Layer 6 of a small transformer language model trained on English Wikipedia (14 layers, counted from 0, width 128).
A neuron's activation on a vector x is GELU(weights . x + bias), where the dot is the dot product.

Input weights of the MLP neurons that the questions are about. A number n stands for (n - 128) times 0.0067.
n29 (bias -0.064): 162, 157, 136, 140, 111, 158, 109, 138, 148, 71, 118, 143, 97, 98, 64, 124, 175, 190, 63, 132, 105, 132, 124, 129, 115, 135, 78, 160, 141, 92, 153, 107, 181, 127, 148, 134, 228, 127, 179, 145, 136, 122, 94, 125, 101, 119, 101, 152, 91, 221, 110, 140, 124, 121, 212, 104, 95, 136, 134, 161, 130, 147, 121, 108, 138, 102, 185, 76, 118, 141, 109, 102, 95, 92, 88, 85, 52, 114, 136, 101, 103, 165, 154, 86, 98, 204, 154, 97, 159, 130, 164, 140, 104, 124, 132, 120, 101, 173, 133, 114, 149, 151, 128, 89, 79, 149, 136, 107, 91, 57, 162, 115, 171, 88, 140, 126, 91, 152, 154, 69, 175, 127, 139, 107, 105, 122, 152, 141
n114 (bias -0.051): 173, 133, 133, 137, 120, 140, 134, 47, 111, 132, 132, 102, 154, 103, 118, 122, 125, 155, 183, 134, 108, 115, 119, 92, 92, 110, 121, 106, 108, 103, 115, 44, 135, 83, 107, 137, 177, 104, 119, 116, 135, 107, 90, 103, 143, 165, 113, 166, 154, 119, 91, 107, 123, 112, 113, 70, 102, 176, 143, 175, 155, 134, 117, 141, 145, 150, 188, 111, 135, 117, 133, 127, 110, 166, 57, 133, 94, 126, 160, 99, 139, 140, 133, 95, 213, 109, 163, 126, 134, 145, 135, 125, 116, 169, 111, 97, 58, 99, 154, 87, 54, 171, 165, 126, 109, 140, 121, 123, 137, 126, 138, 140, 155, 96, 115, 88, 153, 123, 179, 92, 88, 194, 126, 120, 172, 155, 105, 122
n141 (bias -0.106): 167, 133, 91, 112, 129, 123, 167, 59, 151, 131, 142, 116, 74, 124, 99, 138, 153, 114, 90, 150, 77, 124, 142, 142, 89, 111, 134, 124, 109, 119, 174, 121, 128, 129, 121, 128, 144, 110, 127, 128, 145, 167, 61, 119, 111, 94, 105, 145, 185, 167, 138, 114, 77, 111, 151, 127, 90, 166, 136, 145, 151, 164, 81, 249, 184, 198, 121, 62, 142, 134, 114, 130, 56, 143, 167, 106, 126, 118, 166, 96, 151, 130, 101, 123, 160, 114, 155, 107, 185, 109, 137, 123, 113, 136, 112, 75, 186, 122, 177, 170, 106, 128, 142, 137, 110, 181, 164, 99, 124, 111, 118, 99, 231, 107, 125, 110, 117, 123, 130, 138, 80, 152, 145, 103, 139, 119, 165, 127
n234 (bias -0.101): 121, 161, 176, 178, 133, 176, 97, 88, 147, 117, 84, 91, 67, 109, 85, 116, 125, 145, 126, 147, 99, 86, 131, 141, 129, 127, 109, 108, 134, 165, 80, 102, 125, 115, 99, 180, 105, 172, 163, 115, 162, 120, 84, 126, 151, 94, 147, 132, 87, 124, 152, 104, 112, 129, 113, 139, 159, 154, 132, 82, 170, 150, 152, 175, 112, 82, 127, 161, 153, 111, 135, 155, 117, 157, 178, 90, 123, 158, 113, 146, 145, 85, 170, 155, 132, 123, 104, 116, 115, 101, 115, 94, 117, 158, 182, 24, 111, 100, 167, 140, 63, 156, 118, 172, 150, 148, 125, 54, 131, 86, 178, 112, 128, 115, 153, 151, 90, 107, 182, 108, 149, 167, 173, 76, 167, 83, 196, 159
n276 (bias -0.028): 85, 174, 95, 140, 97, 182, 98, 125, 102, 104, 147, 82, 133, 132, 200, 140, 82, 136, 119, 96, 135, 139, 172, 92, 181, 145, 136, 143, 110, 130, 137, 146, 120, 134, 143, 98, 117, 142, 121, 94, 139, 111, 135, 110, 125, 105, 122, 158, 170, 150, 116, 158, 87, 178, 84, 165, 96, 137, 116, 126, 119, 119, 147, 78, 114, 126, 92, 94, 130, 196, 141, 118, 127, 98, 131, 147, 67, 134, 131, 157, 119, 72, 165, 134, 143, 144, 125, 141, 159, 43, 115, 171, 147, 128, 134, 153, 203, 210, 99, 96, 149, 147, 129, 107, 126, 147, 110, 72, 100, 179, 135, 127, 122, 189, 126, 105, 124, 138, 102, 96, 164, 131, 152, 164, 167, 94, 125, 85
n319 (bias -0.143): 179, 157, 90, 141, 113, 150, 70, 83, 115, 174, 119, 94, 92, 108, 136, 145, 111, 91, 98, 138, 102, 130, 164, 67, 173, 133, 114, 112, 170, 108, 140, 70, 169, 142, 126, 176, 87, 126, 111, 126, 125, 119, 117, 107, 160, 125, 79, 109, 142, 182, 91, 149, 33, 130, 157, 132, 83, 195, 164, 105, 184, 92, 140, 159, 77, 134, 183, 88, 138, 248, 140, 107, 109, 113, 135, 83, 140, 198, 182, 135, 72, 134, 107, 138, 118, 154, 99, 57, 155, 107, 100, 95, 173, 140, 121, 142, 133, 135, 116, 174, 91, 134, 185, 139, 81, 146, 105, 56, 127, 135, 165, 57, 153, 159, 137, 148, 169, 152, 128, 101, 131, 172, 123, 56, 174, 143, 139, 88
n332 (bias -0.063): 82, 114, 65, 106, 133, 140, 104, 99, 125, 142, 83, 130, 88, 146, 110, 168, 168, 136, 182, 133, 151, 106, 121, 117, 144, 66, 119, 132, 119, 129, 152, 65, 152, 140, 140, 127, 182, 100, 146, 138, 136, 169, 67, 121, 168, 145, 87, 111, 167, 129, 146, 155, 114, 140, 96, 103, 102, 141, 130, 164, 90, 133, 187, 137, 128, 184, 148, 82, 172, 103, 100, 152, 93, 164, 87, 132, 76, 118, 112, 125, 168, 112, 89, 102, 123, 116, 117, 129, 107, 142, 125, 123, 130, 121, 141, 45, 118, 113, 125, 117, 108, 104, 115, 128, 96, 152, 180, 88, 164, 88, 95, 58, 89, 163, 208, 163, 132, 109, 141, 122, 143, 181, 128, 126, 107, 134, 206, 166
n361 (bias -0.087): 151, 112, 129, 96, 166, 137, 186, 151, 85, 120, 144, 102, 125, 172, 113, 131, 140, 141, 133, 141, 112, 112, 122, 151, 150, 82, 145, 96, 106, 169, 127, 153, 73, 166, 146, 141, 113, 161, 155, 190, 128, 140, 139, 90, 154, 75, 70, 90, 141, 124, 23, 98, 143, 169, 173, 169, 114, 110, 167, 94, 113, 102, 78, 89, 81, 155, 128, 77, 143, 150, 138, 150, 117, 109, 93, 153, 143, 99, 183, 145, 98, 104, 112, 68, 109, 154, 65, 126, 156, 124, 142, 111, 137, 123, 209, 95, 94, 119, 133, 163, 120, 127, 137, 196, 149, 118, 115, 44, 153, 69, 101, 127, 134, 157, 125, 96, 131, 169, 92, 130, 111, 95, 121, 141, 111, 56, 146, 127
n373 (bias -0.093): 87, 195, 161, 151, 94, 68, 122, 69, 130, 84, 133, 126, 89, 93, 81, 132, 127, 146, 61, 177, 125, 105, 130, 135, 135, 138, 106, 127, 148, 125, 115, 130, 116, 163, 122, 62, 61, 104, 154, 114, 116, 94, 171, 110, 72, 136, 162, 94, 166, 159, 124, 174, 127, 140, 125, 164, 174, 138, 135, 163, 123, 159, 200, 123, 110, 98, 166, 142, 181, 178, 81, 103, 116, 82, 179, 111, 155, 88, 83, 133, 107, 167, 144, 46, 159, 85, 64, 144, 135, 76, 85, 89, 156, 96, 142, 97, 154, 174, 105, 108, 155, 122, 137, 168, 141, 155, 97, 131, 127, 158, 169, 88, 163, 149, 154, 103, 96, 123, 82, 175, 168, 129, 132, 109, 159, 105, 197, 118

Each question shows a token from some text and the vector x that enters the MLP there. A number n stands for (n - 128) times 0.048.

"landing ": 116, 125, 136, 102, 128, 124, 123, 147, 139, 148, 109, 123, 120, 123, 120, 126, 148, 128, 116, 127, 160, 137, 132, 150, 172, 146, 135, 125, 134, 164, 112, 113, 124, 153, 150, 159, 148, 132, 118, 134, 121, 139, 161, 134, 121, 146, 100, 134, 128, 116, 119, 115, 113, 115, 125, 121, 106, 143, 50, 105, 140, 119, 118, 125, 142, 120, 125, 144, 115, 140, 127, 119, 151, 125, 146, 123, 117, 117, 117, 114, 115, 103, 120, 160, 132, 144, 121, 107, 128, 170, 126, 139, 116, 104, 124, 132, 143, 141, 113, 122, 107, 115, 112, 127, 144, 120, 131, 144, 157, 120, 111, 138, 100, 141, 129, 143, 132, 153, 145, 152, 162, 132, 112, 134, 143, 143, 126, 125
Which of these neurons fires most? n332

"well ": 116, 146, 117, 102, 115, 81, 121, 138, 131, 120, 151, 141, 134, 121, 125, 140, 133, 161, 119, 140, 147, 108, 142, 153, 110, 139, 118, 146, 123, 151, 124, 124, 114, 122, 125, 118, 121, 113, 113, 128, 116, 139, 143, 165, 129, 143, 112, 142, 137, 125, 155, 136, 135, 148, 142, 131, 134, 139, 48, 128, 142, 123, 127, 106, 124, 149, 124, 120, 140, 147, 121, 129, 120, 142, 126, 116, 125, 146, 120, 114, 147, 126, 105, 153, 138, 161, 115, 108, 105, 123, 135, 132, 111, 141, 143, 148, 152, 118, 121, 137, 132, 122, 111, 93, 128, 131, 119, 125, 137, 126, 112, 146, 126, 115, 126, 86, 143, 133, 128, 145, 148, 145, 130, 142, 107, 144, 132, 133
Which two neurons fire most, strongest first? n276, n332

"represent ": 134, 116, 124, 115, 130, 125, 120, 164, 127, 139, 130, 131, 151, 124, 140, 126, 120, 135, 126, 122, 135, 119, 151, 121, 149, 133, 122, 122, 133, 124, 114, 126, 118, 130, 136, 134, 114, 131, 129, 122, 112, 147, 115, 137, 128, 147, 144, 138, 124, 131, 124, 130, 146, 127, 120, 118, 130, 142, 38, 116, 141, 149, 122, 127, 145, 128, 111, 127, 122, 119, 147, 149, 142, 131, 143, 146, 132, 139, 122, 114, 126, 83, 128, 152, 125, 111, 144, 126, 142, 134, 146, 122, 144, 131, 155, 135, 125, 116, 115, 146, 117, 123, 122, 134, 128, 122, 139, 127, 120, 124, 133, 128, 121, 107, 117, 152, 129, 145, 134, 166, 142, 143, 118, 126, 124, 118, 120, 108
Which of these neurons fires most? n234

"first ": 126, 148, 117, 119, 133, 119, 142, 175, 148, 117, 124, 149, 114, 131, 129, 138, 140, 153, 116, 142, 150, 136, 150, 133, 110, 145, 139, 139, 118, 114, 103, 134, 125, 137, 122, 150, 158, 131, 115, 150, 133, 125, 105, 162, 124, 138, 130, 137, 113, 130, 154, 139, 141, 112, 128, 127, 131, 132, 45, 126, 146, 90, 112, 117, 108, 129, 131, 123, 99, 114, 126, 126, 134, 134, 135, 111, 112, 134, 139, 140, 151, 137, 115, 166, 114, 136, 97, 102, 128, 148, 117, 126, 133, 125, 120, 105, 120, 133, 132, 136, 121, 131, 104, 109, 140, 116, 139, 127, 123, 119, 117, 150, 138, 130, 132, 129, 133, 133, 121, 128, 122, 151, 127, 128, 136, 109, 137, 145
The three highest activations, in order: n29, n234, n332

"same ": 117, 147, 95, 117, 127, 130, 129, 150, 151, 114, 121, 137, 119, 138, 129, 140, 149, 123, 118, 136, 155, 151, 150, 119, 121, 161, 118, 136, 137, 126, 125, 120, 147, 145, 127, 122, 130, 123, 135, 128, 134, 137, 128, 148, 123, 131, 138, 136, 122, 133, 126, 127, 136, 125, 137, 127, 146, 129, 41, 124, 132, 108, 133, 125, 111, 135, 139, 129, 120, 148, 131, 145, 133, 156, 159, 129, 137, 128, 125, 120, 138, 120, 124, 161, 100, 131, 95, 80, 144, 125, 119, 123, 128, 116, 104, 124, 138, 129, 133, 126, 136, 136, 113, 112, 106, 109, 144, 129, 133, 125, 143, 135, 129, 144, 111, 94, 158, 115, 143, 148, 131, 128, 124, 132, 111, 127, 120, 131
The three highest activations, in order: n319, n276, n29

"All ": 150, 111, 145, 122, 143, 145, 141, 146, 120, 156, 131, 134, 124, 129, 129, 129, 137, 156, 116, 140, 127, 149, 121, 139, 133, 143, 165, 129, 142, 119, 136, 135, 124, 114, 136, 125, 140, 120, 136, 120, 112, 162, 117, 132, 122, 147, 132, 138, 110, 147, 169, 96, 124, 123, 134, 132, 147, 148, 54, 125, 142, 113, 125, 109, 132, 105, 133, 125, 87, 129, 120, 144, 128, 95, 142, 124, 110, 104, 125, 107, 141, 130, 120, 137, 135, 138, 136, 115, 119, 132, 121, 166, 115, 122, 102, 127, 125, 134, 125, 108, 96, 153, 114, 110, 157, 102, 112, 146, 126, 113, 109, 154, 138, 120, 105, 192, 183, 133, 142, 134, 109, 145, 115, 123, 134, 150, 125, 130
Which neuron fires most, and how strongly? n29, at about 1.1

"-": 123, 90, 115, 134, 119, 106, 154, 106, 129, 146, 139, 129, 156, 109, 126, 141, 138, 138, 122, 142, 129, 128, 114, 141, 108, 136, 140, 166, 126, 119, 107, 141, 121, 165, 117, 105, 129, 160, 107, 135, 122, 100, 160, 160, 121, 149, 106, 125, 132, 131, 135, 130, 136, 137, 141, 121, 138, 141, 55, 137, 148, 134, 139, 125, 119, 138, 127, 115, 118, 110, 138, 115, 126, 145, 155, 90, 116, 119, 132, 124, 121, 154, 113, 114, 129, 108, 126, 106, 127, 145, 130, 126, 109, 117, 125, 120, 144, 136, 136, 149, 137, 148, 110, 131, 127, 139, 121, 101, 122, 135, 125, 132, 166, 135, 139, 140, 128, 130, 95, 129, 122, 130, 100, 137, 154, 171, 130, 151
Which neuron fires most, and how strongly? n373, at about 2.7

"er ": 117, 145, 135, 115, 122, 155, 111, 151, 133, 158, 144, 124, 116, 140, 135, 137, 143, 108, 117, 139, 144, 148, 121, 138, 153, 133, 156, 131, 144, 143, 127, 135, 122, 139, 130, 115, 136, 134, 131, 143, 114, 125, 131, 127, 131, 136, 122, 125, 131, 123, 125, 134, 132, 128, 122, 150, 127, 134, 36, 130, 121, 121, 134, 119, 143, 114, 121, 144, 109, 142, 134, 135, 124, 129, 117, 136, 142, 116, 109, 154, 126, 121, 115, 126, 122, 134, 125, 111, 104, 135, 124, 134, 116, 115, 107, 141, 119, 134, 123, 134, 139, 133, 111, 129, 145, 141, 124, 142, 143, 144, 134, 124, 129, 137, 138, 156, 149, 126, 123, 139, 123, 106, 102, 132, 127, 128, 122, 144
Which of these neurons fires most? n276

"on ": 128, 146, 121, 135, 117, 144, 131, 130, 123, 146, 130, 127, 109, 121, 109, 133, 113, 97, 133, 107, 126, 130, 120, 135, 128, 142, 138, 114, 114, 143, 101, 132, 107, 122, 121, 129, 144, 127, 137, 146, 129, 131, 127, 147, 124, 144, 112, 148, 124, 132, 139, 129, 130, 109, 138, 111, 123, 136, 40, 112, 131, 129, 99, 126, 108, 149, 136, 120, 126, 121, 141, 126, 150, 131, 133, 134, 133, 122, 119, 106, 117, 109, 133, 117, 126, 138, 166, 115, 135, 162, 126, 132, 118, 115, 137, 137, 142, 144, 148, 131, 137, 118, 110, 137, 155, 143, 127, 154, 122, 139, 127, 142, 140, 133, 128, 150, 123, 142, 167, 140, 134, 128, 129, 125, 130, 139, 116, 123
Which neuron fires most, and how strongly? n141, at about 0.32

"eng": 132, 126, 141, 145, 124, 90, 129, 135, 127, 131, 143, 137, 143, 128, 121, 141, 138, 121, 130, 153, 129, 140, 127, 138, 121, 127, 136, 126, 158, 149, 114, 129, 122, 160, 124, 135, 172, 140, 142, 129, 111, 132, 133, 139, 153, 150, 103, 98, 92, 98, 114, 117, 137, 125, 155, 106, 131, 149, 85, 128, 143, 149, 136, 137, 141, 138, 125, 129, 153, 99, 133, 110, 137, 141, 142, 142, 122, 131, 121, 119, 130, 125, 95, 121, 111, 130, 129, 145, 73, 161, 125, 110, 104, 108, 144, 165, 140, 116, 120, 121, 126, 126, 136, 136, 110, 126, 96, 155, 143, 96, 124, 147, 103, 133, 118, 145, 118, 160, 145, 141, 142, 136, 34, 134, 125, 125, 125, 125
Which of these neurons fires most? n332

"by ": 161, 113, 145, 102, 130, 125, 124, 134, 118, 134, 144, 143, 132, 122, 139, 150, 129, 91, 133, 130, 114, 133, 118, 128, 128, 149, 136, 119, 136, 122, 116, 123, 128, 133, 126, 117, 123, 124, 122, 140, 121, 108, 104, 130, 128, 120, 125, 131, 120, 116, 113, 136, 136, 125, 135, 113, 121, 129, 37, 121, 139, 118, 102, 121, 138, 126, 131, 139, 117, 136, 137, 139, 131, 124, 128, 126, 128, 145, 134, 122, 127, 129, 123, 152, 142, 143, 148, 106, 134, 127, 126, 127, 126, 125, 145, 147, 136, 124, 133, 140, 124, 138, 129, 137, 126, 140, 107, 139, 132, 139, 118, 142, 127, 105, 134, 141, 161, 148, 141, 141, 134, 141, 138, 126, 134, 129, 110, 128
Which of these neurons fires most? n319

"engine ": 122, 116, 131, 104, 121, 135, 140, 147, 163, 163, 133, 144, 127, 144, 126, 123, 148, 125, 114, 140, 140, 137, 129, 150, 127, 139, 148, 112, 143, 165, 115, 123, 133, 134, 124, 137, 143, 130, 124, 136, 113, 117, 126, 141, 136, 142, 106, 130, 137, 120, 107, 131, 143, 122, 120, 122, 121, 130, 42, 119, 130, 129, 103, 121, 125, 127, 117, 134, 128, 115, 133, 134, 129, 131, 138, 137, 128, 118, 127, 121, 117, 99, 117, 141, 120, 152, 107, 97, 122, 160, 125, 128, 108, 109, 109, 145, 131, 133, 142, 147, 138, 123, 107, 141, 146, 146, 126, 135, 149, 127, 138, 130, 113, 147, 149, 111, 117, 139, 135, 145, 138, 121, 127, 133, 136, 127, 134, 140
Which of these neurons fires most? n361

"of ": 137, 134, 134, 131, 127, 125, 127, 137, 142, 134, 133, 137, 123, 130, 136, 148, 136, 130, 131, 132, 122, 143, 125, 126, 119, 144, 131, 115, 135, 117, 116, 140, 122, 128, 138, 118, 137, 128, 144, 142, 118, 122, 123, 123, 120, 139, 143, 126, 101, 118, 143, 121, 124, 129, 131, 118, 119, 152, 32, 108, 133, 125, 114, 122, 112, 123, 134, 134, 126, 105, 135, 131, 142, 121, 144, 130, 147, 141, 126, 133, 144, 118, 129, 123, 123, 130, 125, 132, 129, 118, 131, 124, 127, 130, 152, 127, 116, 120, 134, 144, 121, 125, 112, 143, 120, 127, 131, 153, 109, 136, 120, 134, 128, 126, 123, 138, 138, 147, 138, 136, 144, 130, 134, 125, 108, 125, 119, 131
Which of these neurons fires most? n234

"21 ": 114, 158, 120, 129, 136, 125, 136, 135, 134, 150, 117, 120, 96, 141, 117, 125, 141, 132, 135, 128, 123, 148, 133, 130, 118, 126, 145, 125, 126, 153, 106, 130, 87, 127, 141, 152, 145, 123, 132, 132, 109, 125, 120, 154, 116, 133, 136, 114, 121, 129, 102, 123, 135, 156, 154, 138, 105, 132, 48, 117, 132, 130, 125, 139, 154, 151, 143, 122, 117, 100, 128, 138, 131, 127, 126, 101, 115, 144, 133, 140, 148, 140, 112, 131, 122, 165, 143, 108, 131, 168, 121, 138, 122, 120, 102, 117, 132, 132, 146, 138, 144, 120, 110, 117, 128, 141, 124, 142, 130, 132, 105, 141, 125, 128, 101, 116, 131, 151, 149, 176, 120, 135, 109, 122, 112, 133, 129, 127
Which two neurons fire most, strongest first? n141, n29

"each ": 114, 128, 117, 130, 140, 126, 130, 123, 118, 138, 145, 141, 131, 143, 136, 120, 130, 133, 116, 137, 151, 151, 111, 127, 113, 148, 149, 130, 95, 152, 129, 133, 123, 127, 130, 127, 130, 130, 119, 121, 134, 130, 132, 155, 137, 141, 142, 125, 115, 115, 117, 146, 135, 129, 134, 129, 144, 149, 40, 122, 144, 115, 101, 124, 138, 131, 146, 130, 132, 131, 113, 146, 105, 129, 145, 114, 113, 116, 127, 114, 128, 109, 129, 158, 132, 129, 113, 103, 132, 134, 121, 142, 130, 131, 106, 131, 145, 113, 149, 132, 123, 142, 122, 132, 128, 118, 134, 145, 129, 147, 124, 139, 147, 111, 119, 129, 158, 143, 130, 143, 113, 139, 126, 129, 136, 135, 125, 113
Which neuron fires most, and how strongly? n141, at about 1.2